Layer 2 of a small transformer language model trained on English Wikipedia (9 layers, counted from 0, width 96). Numbers have three digits each and are written without spaces.
A neuron's activation on a vector x is SiLU(gate . x) times (in . x), where the dot is the dot product.

Input weights of the MLP neurons that the questions are about. A number n stands for (n - 500) times 0.0013.
n9 gate: 277436380362523407529487584399503587439619510678332477565507287477435417461576594426693526375560373617543726322510750537801433507607493678680614390421549375388380483410414359547612484481408442509322303426533507523696556536671530667530340287478407605473490414581598426486480529433391567526
n10 gate: 400659545625455377595439590600491488628465693546433494388582366562246620563521341488494506455639410497438383646347602544556466463626598491571329446476467551573515309439468583700356286595705353661451320575379575452451681626364559598450549545612469351547354561621606464553428560546547512536
n13 gate: 461379364579588470519474730275494490679519530536457513468480402401493517367377568528383795554437713469417638467442401432447540417516674497447373468645484596457642447497555449339395513548205406578431644641606455565383338413720467522540575494288427486621405487756367653382423625596462523305
n15 gate: 479614550548476515488527628479386619500494454686347473479485288512631591396613441506530685480451476375494438702527622549335530491429216515445662482584375491410409370620581602285500414395543614282632431462585427446363385704497418506442449515506655414586569413607654474704522471433483579597
n17 gate: 485302460485436441464512305611467648530718620543683429423583438318458550350548549812552536642422393316469424661479522382541459491579706494497232293457705418531536369510291422506345476590478656387652556533569526537512478403544475409640497485386506461516574491491433485484462415547569431370
n24 gate: 380526229482434540621557451476521279409368546367536657434545593696431643374462271523404459697384589324451408423589460559512537533649462396503457524579299562612521403684572506556654512403478584555563407450604699605419439447574693488515533577573506382410437382464545553391463515399641663450
n61 gate: 470579751297596750544361626395553574574402481579388424620647675537434708566529405454635488597408282330717452506473387575429451515476453598509546577445332376464450457621384447416406548485606438581442554547417371449464421396614482408683521426558402590515421588572608509674485527414521688574
n63 gate: 497551453604534249654563355484522539359428461491487456603484528356585580559552481375506478402532308579567435510373420503587446751447569649657407506760522328554655640424480619494611593485559357578412582410494487437635287382580458411471284466399449436426412787578541411435400392641601417321
n69 gate: 333483678579525452599604429443676403380563584535465345368616557558480526719530708527560605645551400563417497455612551282394227541466562562388310599468387420440603522557628537516516678491438451564478348593429490384343427503564545713578579509335545379396323484569722632617458423423411590642
n72 gate: 491514404333456519454443410393441436494545461286393528334255513513622656478454584488500630685420471336532512329528465568532497500509382512679583593354378522629432710427415430481604323463480513434472642438394520541368656640516695626594635423540136457474628547347403488406668546516371503620
n73 gate: 479433527555564645446552438332458422377418372770399586603494402565494500543663687361442461347447503452488346663476484791550696648364618479456537437645491278377521617435459503519463467530602453271491457368469588503399494449413503305358527536447453422572411500345369458431434596506595512326
n76 gate: 587591466466448566730311525602397197515494405584475509457525413557503337463667579570435600564509604549541875468546440567333399644405300576472595570550589561540470519520461642538534335572368356313643500369563309617448628469434563624395528470446591553459426602420598566535382512497422396403
n77 gate: 386446454667482463304429648546524446660491494488354525568491438475587462353524546509577648455660620419481716595476447481528491325582423338588487497422258591559339450490619641560568494437439666361113531367566385512537478454415481627462540609491513356414458438436549584350443545337286550379
n78 gate: 416395506525512444594395668509573462576509567587544307488438522494545497491425555333577424379343412280447524421558660574449730491525629528658380408569574476602540516657316325611559319446394273366575379558298470540633697512500450412570553549437308839506397612472466503558583582513512592594
n83 gate: 538513405375506477407772465662523485508439470413456654316488514512685491627469551615615412656565429464386489402474476673473406676637352489636373423491535412485420558671518492622581534632494482453454346352712552526613541423627462483384399298531497423607319488603405432401565537415582497545
n84 gate: 407527426426442541627392617704576497430671395587201506577491633387422491574635363406695722458522453319484756576476227458645481563503561472371269512569494306457530513399381410646547304620596624533500460485459467565451597543509371336580420430485544599478561444469537563554500479487479532594
n90 gate: 503510574455455748594494574506418629336649565672370551452494599518528567384616441452545544626506561475345349420435430612365204591500619470414252580418598394539441455386494468481491405503438485552590677588540394536725464429558488532528560624203662468626631578479488412444531574427418457438
n95 gate: 430417448472506599443674428531416356294462459528577512543418322484561491454470449523674368491341700558469322459551497516513400345367302343506512563571588515368609444632452736572454530661475374547500540623500373628463587346616378365550488440574484126421468383546536620601560614622542413578
n107 gate: 433355441254486500647497525650624396343564421454514423479357290351628429646199452579490541630511418595482659543528617446597422472462434438347714535525486562430483666555482452615532455622347475769472507479771474490294397528439382308432423603483169385453350658312350377648529400336404600473
n108 gate: 360481488445546494688430473494477503477489405380579518569468625701463423405486566417596683443571423412606491434391574644610636674396536373485589311462561452482471418356427557470544486508681407534550497326396317465378653443699444412467558446506447645404691377439520591455658368613406651323
n121 gate: 429500540584651488406497538559603623560518345478581457451673488657529591405539436526494718382412522561666265354567425621525339541264671366566308433357472446373543484402494364456596564434362503405497522700462563340259519290547525403586586451380491691595626522343494594497510448572575547458
n128 gate: 188466534372671509451484382650506554381533490622635550503459622576402462606669438645422475472529357405522509561361449326484608645441715321567468441318643301700512563421549509417531568533675410581328375601522683661484639586516529381529500580412459434625614475528484509477741534541427554384
n131 gate: 479428556302494733450629537596571494485689454461307491345569416549487372536529470698392603474543497453530394451408439454448451494500453574494451435277521447428506433421350412488373619619475583549503581420396385631656703462680665377648425541500530695509719470500420424460245400378433445573
n153 gate: 491469385531397595558544615588429430770437458453516396519344528592536440581642614541663522537494446530643593445447430591465510535453500519407366679604690399635414807361438375371443395479412513389447563491366497550606839451558660389342559475609484440551719494684550457662391408356515535543
n154 gate: 395582470590578373503389552521432512635635512584409340392479452524431680449294574528446417374350635585689379525376671497531338646426600556531488633464410391383536403573613482611612384506656320592648551411632446500440512467586219429407521509579457503633419461446545623509559494258395509385
n155 gate: 538413459353637381575403578585373377440514449591397326594374506393574530482338430442541575632372416352464564464622587439386377634526485459614380346506354578415506616621635529524441544466473524435403653691635525480776479355437680460340301410452548519434347471447450374500461405413446452483
n163 gate: 573646644404653565548541639561358420514478446628459421604497599479515588624514514426401631486450500382476468556297559437212592485517654457500464572477367443477491441414491443330512603619398299469453593549355676312520450532651317472431375460486287460417367483497537636536399554459608319437
n174 gate: 415232338460488705375585537524551460441462314439463363690591394346421282473682560552542485346370481554368653438527599403457528512494614551522398452332473503387602497487307355463537521603409406570537439446590384449439408572673438506594482620450562355587355333407370601290584396432467441562
n175 gate: 424381556622507310668662389444620534745576486344444384530296365450407396447529487509421668545564372600604633375477366538389520630650421327268325451533493513497643370497583375524364588638613606747397441588500613556467390448507621474351592380449685440500445474444234593425632536564609631371
n180 gate: 653515534404625500390449469184634608213647510414551356531691527427418555520490426487320738467497524525438513329665358444681483369554514473601409439610690427585359528648432696574716561374429609235325565594576311629466390483434604560451650550467587456626607507720636600504423480500550545490
n189 gate: 503552395587510484487602543452610526431629402278506374462756651731631584427568522533548453522454448493351484694415637437431591429525547589608444481432525556532601707557590681309571519593254457463590574960487363430657481598366516525503497424603523391507500481449420312530454576438625480428
n9 in: 342447369549520573356555500468638371447591397436448454503463408427696526391578594424598593500450424596480537532526453265556529439623503472597571599488403466445582427214590478672393674433443438348431393466427500431442485497438447720456534474441266482476656460417672503568456367260410444466
n10 in: 372657533411539303449494584549467416407348763534654479576558598429519602436535407529485536578348425522639461394416512500746407651352643575397447578494579488472392512487360536688540533574681547641482359467600692451491454470357516440390433283580584659469525558491527652399525353749679463542
n13 in: 337456573309497495606416650530505483553521478287560579524364562354597506605503471397465567338401464355360543447626497506403624462454469460608705583484408497478599352500534458531495492479480623594424495412494442414348440497719425556601698433479384304500551475400519455506617412467397494348
n15 in: 491333370704534513506475599625659417283452337500714538435416525465585503640310552568650347573490634663402589439420440393334592611713523540427500552553534742522494645375405473478484642363445577452528603564646726696425465371583503573452572482697621537558578616506401460564561362414488478454
n17 in: 524541366644425492405400528540564472561745370508549432304592492538458448640508407439546606545437470443421628403540602626461431393465446468401533540508430577457441587491370511403408543314646436490546403479712356607484650503401398423608608417421536537431582652527363664559414404613463555463
n24 in: 434448597557516548537519251487683519309582367494732481500661639654642401239494416330550413441529442536522453468584596699516548426584480641658506469328396348630425347557487380377440437552451334521484506506500261714519557431535577593497431540534365463471372529553757522445354317548426487599
n61 in: 529479670555284510516468331487348702472587424565324428577422636622405434523175407469384475462526315317533190606423520480431536592535706558355457414500510510481567595517601472387647484563594343472702494541513673629306431484477540671280545580550576517480480542513580415390736494375519596506
n63 in: 626381500445611526573583570557745632489297556480526434523523560509368471477678500552377446371611479449500687432455477331509529648443518551594330653538617584448633517348692472462595497514399527494494457684611368389511674463462526483494635426553477454367425431640477522355559274670452465525
n69 in: 390597406479497410633604494367509673512608439557485479470456479572295557494695450427358613564515418543593322461518530463409651545691457582542536599560473648542699629566299228335440556549549509494703384646473453503518494427645594712509562547532479415479519577565529564341454625645338491523
n72 in: 490548443402393442421598534339576541493387610514612446500668439729500292490601314634510381582411754599568540459370322636490500527523570517486486650636651790463600681624662484548605483539262375607581348699596417664379330566393479503406429653359449339676707453393433543524573526449329431543
n73 in: 516321261545414220468400602471677773525497579513429497417403487543584556353459640610391497415585467733634475266421408510497549533315295353415648605188535513532583555595396299427519573466503407661445500567454438471519503344602605468487564386719582500517460442554433374603540551461384497535
n76 in: 657419441598509518433598470577398342523372582494539512435538547440590497456405553565438619384455645491374436552512253561603500557421667565654579561596450477521488518444658361341381362621518610603488476488796494376559485559539579389460476608339606304436710595500361523371485663669358449384
n77 in: 406518480520597368297339579587536414667423418614534439353517517435626289533714371440480513365520534437374440514655520483462299493590490470568425454416557674466394507550503595572571430624410420149335540421514686390266568685538408592383426602315217400397710372673510533490541454459497456329
n78 in: 509483497600512453548333522559433462352379573537438500589302364437591547512584558474605339539468608354553531598500670510373390500696607623563497301709290445817387375579390325455347549572600657524562540534260563349345462540408582433596540491476569490392548481586528554574268491503406427439
n83 in: 442335318513410334696468493368430569374503573442286296680503535598402422599672366531516434263448520544588420394446625447414484301551527554316398478481362412552497542459497465679523640691460467574536519662441658490581497564382296408586542414541530534609587173465522765470606551553522507399
n84 in: 601477580303447636395440613488494527494526628563314410642545578506397524592448365379622605480464415385533435653385415488646494581600463580409397497383396325452670437472540419521593535712707574583449479521600595411506401315576476386512313385604642535537615563547405573703638462646503366652
n90 in: 656533461311551548462374393455424555693600429572599380646503461591491536628581648574359429556427518324633467491234588568531436518473541491601592686458491553674503642355544474503319610526568404552572362512531510357419533470469631591697539468549686481482325704295440544441549423457354448438
n95 in: 494596684570613615414635555450435497411596387355487494723462522394460439556433503649572373537494410388395453435460385679539622290444654516667349354364393528377450468404497577438414431427644263666424399571561272528437452658429648534348478637653596534329562427487375426393387509327393600376
n107 in: 481578562434447453451559353481570548344405439437437450500578459490578437534452460724447607558490404477522534800629462406503643323401438404490462325682463699528522380628487375709695534524429481416419456187484447643774591438481281736535559500476481407429487638587568494465481586544436427488
n108 in: 343506661532509608452770571396551621421528348614655351575483436453467535500522574585529452372532399539726380366471538584479568541503394609577589440485558526465557453316448607604529437497596647637372651452494655411503333434426527540482604509452382426622388407555261483470497412660653654531
n121 in: 506322316442411435628333700526622435628451598503545545427612522503631636497522576579596362459464663591357566536462559533461533461446584776490539709545475503240547811683413488484542525656483444746416311535480438468497503415503595390451500544404396616457303333424468597569391431569375490701
n128 in: 619524478553301254485416554612656392585458577487428491553712491380523509615409651453606549405433678578434389385445487452586446557528334472255449303324472421362515525619422533429610540454581619554550641166468383444375459398516484537275360506494570507548565372466571314539561451376570462644
n131 in: 509503443494593491592533580385461395426480599382457506587340560488756690602500658411476533556432596528528628531330515650611518693754327446454383575600247556555571427535528730475564428356600375485418624586577652431560540372463451633441521664526399368478465709494593500603540613491588485559
n153 in: 542667442634464368341510547627586230532525604598539687435454396354503450468450642682448532580523374469728526614539447487487450414581534571557623413411429580353368454424548487547467381465588537384412454478324347584471299503646537532708282195500716490413609533448474529446604490483411410842
n154 in: 566516598578375237471572604601529476605531607464593410464566730497369567601532465525494591500448543459491541494332579491485445494687584494643561403458714462587550627582481509571193391584450315431401539532387554658506594459390619714718545426361479570488575536384583602571383650543576561623
n155 in: 405584512640273512599396482512488491523398460524602419553530586458357464668546400326512448416461406401380600524582443568266436536609537582570642289551574526524441317387466459555497394517497371489655521307488731479509470559297482398521627673428527389320457464515656474552463334370630318506
n163 in: 561411476360539479589324509467319775420407562773442597407479494371639555530450443506491441497201414357469575267533359475559374353485462530426488425643355473618619555481573692422579491544519641517536545676522577491542424503451506387478512554450442745453481497587458541578413729620627531476
n174 in: 599591329654551655418481651593610552453604763474535539443615580588456552388444405291404726535529539523435389599336526626510503672525386427529428516377599434596557510507473444566823589506626454555439362661745575516414600633575653434338538519578493442698637391541535700421602588428384392547
n175 in: 518549684425452315444605442422550350386732488358455391363497437686217561584538719438428630444540451459558583306589512571555451415467484464616509470343378512337488424570318529423479648500410534385554554397439676587449433464509509512531644550500451663380600325694408547503559403356503549453
n180 in: 419572330509488579457462564394298487515404375491535478768534559529523513323594392426409564482567446356535491692599382422347586547342461747500487438472366411613506440523347518561516450394555477251428600448414510428388241340452363475243360562512532317429637528478463497490513359621668490347
n189 in: 513599545747497677605367533484668483709525483536467373397406594635300447465372586423419545373302424537621433560430414617440701523555443615533477637431668690467551480459466377397588596503369560637373724389450562503361320484427434516547510564513839593324432493597523677503310459566456341506

Each question shows a token from some text and the vector x that enters the MLP there. A number n stands for (n - 500) times 0.0064.

"u": 450712519452455520338379540503532650368482411469534639387543509460544352475503800460424395617433552336273508536512576551331751381605577494504339506431353449422784493679430512742383546362330440551470673420591581589629649471651403570545340521162638414534486344545467385630511579477659655503
The neuron with the highest activation: n13

" l": 533463588370658348473352422552416587402480629456430726529512585546576393170543755263533395327444494535590532466553499533580523319556498546473378507540400544423624481516430421657436675416355546567581696423341406331355736427338609516513446710349409398566452439579564637379437396402471451638
The neuron with the highest activation: n78

" |": 506536592697513502622246614552238598567387397550604642430490423492426534356569636248392462628471426450464506455599474497545633283687443687531439590481555488391598552507476460727555590351393458459525449534602602339662553454370440346523593451634630333539572408489414463472523288553484481662
The neuron with the highest activation: n155

" ": 493611724502604385542390472649218609413466638497530605491518432521552447406525749418388455422626525359666636632547410510530671318861519634361624494531530478523596548576570443609425641408449439646618446479531513380572557517441411561552549546486485395495701459604385496628583388439480519631
The neuron with the highest activation: n174

"ac": 777472445575408630422537453696397503510522514294511490402534777358471455471525594435457395520604497324455521551349577418573699504541422492513620631548625783473434562405700381448580537403421478425319500336584555549684685561398718505496422684469448300504721470594371597496829481461537696586
Which two neurons fire most, strongest first? n72, n77

"3": 516621494510570521628250447563321580403332205578585536574477787314464410402543679532372508479491439433628510547549516502535522368743436670539554587471518328491708654590539586593451578599476561484622516450668482439401649609357555486554413364424658417527706430515441532516422534539442437712
Which three neurons fire most, strongest first? n76, n84, n175

"e": 651712689919460390494440737366482536448509590413450476522414459613400496435716543489393453372607450464423502400497559467560627541615330606510557537636302349603578671445297367536421574376496467537522670335591567387412586617417609670452395603443587653563605482440457437593651307550321606699
Which two neurons fire most, strongest first? n78, n15

"a": 473725647461497695468195645457501564633542383422573531404553620476686440365461612469410504328584357401530539343464568481615802473770486526544513333478379470504544555505579382544453620428494391725548353401481564467430480575346528520522527529391572403651631510503528423482646350521458829451
Which three neurons fire most, strongest first? n108, n61, n9

"f": 599584513377501689454482484470341395467464573289546709283611476378419538460610475488504559452606566372833513656309485584650677269666237456495564441598465439559554578544637532643380526474346331728587579477408525457542669398540406546525357555504620656711619557723420532434534625495513685691
The most active neuron and its activation: n131, at about 1.2

"as": 474710545595579403518357347681457668421519576481668632377544663338451321342616481503234356366697423398527303442334437671744590588576413505610709413495388665414528598458451358538549551363489537708571631520757652412516521448485546492541634652553530530567675465497506549688756444459500672614
The neuron with the highest activation: n108

"h": 628630476331709371401279733607431531490556605447504328387582619536525423516421650454668469412476545229399521369425603494469554235524392514576506606705397415591635622560399368681406532503322555758587648371364557549598360594365759429517331610405506427583652507485563396467472388447477588619
The neuron with the highest activation: n78

"l": 502756651449546360452387482685365560559517657423613710413479768490497546334525671493461245295475470660584527432530677235495540421601348526497471398546389465405654697264495366512348544529167480356520602362309589413431462482403473345473342554315566387655424436462468473517372450545533468488
The most active neuron and its activation: n95, at about 0.44

"11": 539696440436630551511343489562371631588291393521585621446553657284482338345466633567388516508533613484653429423501541561464526442818509605463455486407565361495515591587437478584491710554426518492665565428725652406529715622324569385522458580412654374619564346533335522476556413629488470724
The neuron with the highest activation: n174

" as": 487515549553626568488340421853519616423495470533672613447446456382480495191551714514454355622523364371313416567559479406661575391563297601392437527532553451374437607615538595684437570294529556452636595495622557418441596321327385587707637651392523385551530491347563414588517475403407698721
The most active neuron and its activation: n15, at about 0.59

"4": 462626497520544489640254446531351603440313253540645556550469833257441426344493649546406494449520498429636553473552499488510505380782425603517550592449533339467663603544519551585448639604484549507629486441679480426428673593414519467485393391412627407573689404551389507517450457553453448712
Which two neurons fire most, strongest first? n84, n76

"ast": 653568443540701680521207614612372551452395443470530488714668599397552435576478515312319528364449513375383483388520565389560510400448431577438369557415483483326500601621679503635438483597453287640654524433718638405431555572455171454397432514400819347467419490628404504469493435499452469625
The most active neuron and its activation: n174, at about 1.6

"c": 522679594710669417550294676642288667518512529339563523505465480305399558343600719445303500317500385401747611593413567580487416410534482451441616602420578562326442491624578513720284550544412439485590537225399519478675632559477484585485354606496623301517731505495635477444478546488576506560
The most active neuron and its activation: n154, at about 1.8

"id": 670615663510552416448484640698423387389590490442576544506656580478574560339503562442475409474494486437661401286542439419569650185616426350534430447626362472405576529678713491701274590064484453655446520470477424517715552408385503444459422578303474429569724512504356358719553519506514630618
The neuron with the highest activation: n95

"in": 676599603463540470466278436581186605281585524380503615493438502296583252309607574611498464493538484584414520521511420506469492491550279435311555407382345620320711627562626458720496553446508435430497366630465655401542583569573690561612387448396628349685601310512494502559528428503425397509
The neuron with the highest activation: n174

",": 574597631569588467740174530743490607388521560526627718274580424469662575255521612483489407580543463400497502466527522484539517290622492495431373563461582454517534486580558564561388686574462507629635580537504511458301510427456430428552473562607570382657761547510378329451484483494345677623
The most active neuron and its activation: n155, at about 0.34

"uc": 500552490536692509456293526690550409489424567287514552599532724371455449428431586353414462412700381636316571434441621538462543662518392394349392469457586622333596538624642582557483680494426224546647479323564347388635693502500313514545337442511666319624571496337354509518540622582385488620
The most active neuron and its activation: n174, at about 1.6

" a": 471610581459583521584284631539519642477302454314519673347611565524756434390401661330297517614490374609356563506628408397598622501659274535402430521557540489407422694636583450696455614426534438644641641518570562431514588398221482684625357619438486313554603433423437466483441437561485569669
The neuron with the highest activation: n107

" to": 428618680511630525582274413587440588443469677508590716367498397380421517459521603409552389704388339421285398432526468458729594258661401569401324459606469570431514621643423445619644576409612524548643575472602557463292618355451667618457436637511560382644584407503570479533464527414452644780
Which two neurons fire most, strongest first? n69, n10

"ly": 563665656601752382572262517364435530365588595459625498518383557436513343290524576574438356520653470524458258388351437384531525241544251554656394534536582337488542648632459303478509607408400407663547496387558609461536569456442673536464337449462425447524633436685485429519650446309491562584
The most active neuron and its activation: n128, at about 0.26

"t": 598634732541557401403330439607500692495653515434558703520624576539515585516613548576496285358536363575587502424458517531483454357643501611643463495782355507505690671571812508519513542350443428693660403270610623478695605596405563461463287373481643505500652671517491537516494405441452666539
Which three neurons fire most, strongest first? n63, n180, n77

" v": 637493613491711438528326466631438679524339742535473575447477577550462351365510722435316547586572397410625398435493458357387586381561482423479423505568596639462498616560595458796176555384523552490705584491380487584457655468262460416562555711412529362583540451613533588423390592490441669731
Which two neurons fire most, strongest first? n78, n84

"or": 548701546482679496325653631501406522398552469487710573603598664593499676335489737496386291513641568323422427565298615510828603389531337608451662459532565433447460550576521189719314601378424487532604506442554631426506674500376469581575616463518480493587575522409439427586561372499325544498
The neuron with the highest activation: n163

"o": 572588623743533285437351734548391648431523490396625638375450593291536329544488672510492445490441406485478547482518549325604461372507365685443635433599403503382577366375343424609466583372424459584733674172580516581455464409500485423640423448378616367776531485475568429622687548363310571518
Which two neurons fire most, strongest first? n15, n107

"it": 567562614637528405577319201375493501378494580476725545477685566482487476458532690467524491391561439632501421345502733392223620509667344409456361670485416504415399544678671503521454514323395302494555546431541600517466729622413286559289724640426548581701633682563493612619553358571500669480
Which two neurons fire most, strongest first? n15, n84

" (": 522553857603657372587347406634375609474485567553455628424713515532603487346487610429464438491583452525449656403603547495713581300486531616444607520342676534551588592501405673550447711334553447633734492557497587395365621415350357569533474682549613299622610375550341485516441526483471509587
The neuron with the highest activation: n153

"ter": 518630680616561352438456425513234651427484569321651531542548529562525727594623598560342512342449334312581596458390438424586568385482508522366507496627397326352375601641498397706302653337452543589764368472455501411429717389433536494541383544589659332486676452516418506589498567672485570594
Which two neurons fire most, strongest first? n10, n77

"um": 612594686547715609422533733678430415586506426320498715560539677302609473360598427448420453429697369424606506416416530537497536452443524501447756524692205452389442551445626395527517711391469451581599537601510608322362550535834508441576373438238561340400579383455414438554466395510456697460
The neuron with the highest activation: n13

".": 533570632405530500534258486592451672577571680504658713418456556490524563181436586488531471467534489317491499453797583537674488159556550571463403591493420413490526605532515665576457666431427416655525593456504472587653573362426368565596473546429521420501696313443378476347697255608365596581
The neuron with the highest activation: n17

"r": 683729436478475564441353576537304382365591694497469666566594436445338391345493527465529325496486328210439616642353632383590416448487389467471588542442524439423541497482516287613439555632338406495709490325533437470569706505477588312480215586509308290760527241527482497692442553459524457546
The neuron with the highest activation: n84

"ge": 751560662596593489296348483455481641505652595457401546451718706583481526453609559544460297493545346337669545446457575509431528361595391535457459443449459213631514573486617354546548590407622302634511584339546639422423571531360505525418319626367591377594730647497513509610457310470426631590
Which three neurons fire most, strongest first? n61, n128, n90

"y": 350759537556510532584250553514379684435479428425779656675536482390692349521567574441453493377575450484603499225460513479722658375565337528552413429539472402344424517492455451503475742531408433582470549515454622610583632515387554569411447494331551324532708482568358497481450451490462448841
The most active neuron and its activation: n9, at about 0.72

"s": 611485626517691443403310542539458650553645610395629456505528518376646557272593610526457357498610563388540490410405425703633542342699264474608580392541367402251583640414451336622512498396458490581680714428664645451606455519525595535449333562505350393580746576466527533378535538425407702440
The most active neuron and its activation: n72, at about 0.51

"ort": 543727491388517816380517385538387586341688426307409549479791499313564609545456649451574363440599389429640358405513399363513548465491485610582544516514379530680568622427616450527425434470315312471716457397485529401572661422501545638477579496395658383459604524424254605593620209524461351582
The most active neuron and its activation: n90, at about 1.7

"ic": 661698741710567606534537529525493481484644558365491794433380721299377640626498514556556418371675638477392532405451677317462684493493372409343530373406546594425448741456634423741430576426423457379402554372627443489649609626435666479501531549402648363508642572551439600432561252565392597606
The neuron with the highest activation: n163

"ol": 613835629424621638530267388588268650455408477394681627554548734560473458327492524541328408547540277479543592432609530415560638455530450504532409518346336467457597399567431382546278581448322617291585566374534544278668555460466495503321511557379417459717428464359456496539341696529475542537
The neuron with the highest activation: n163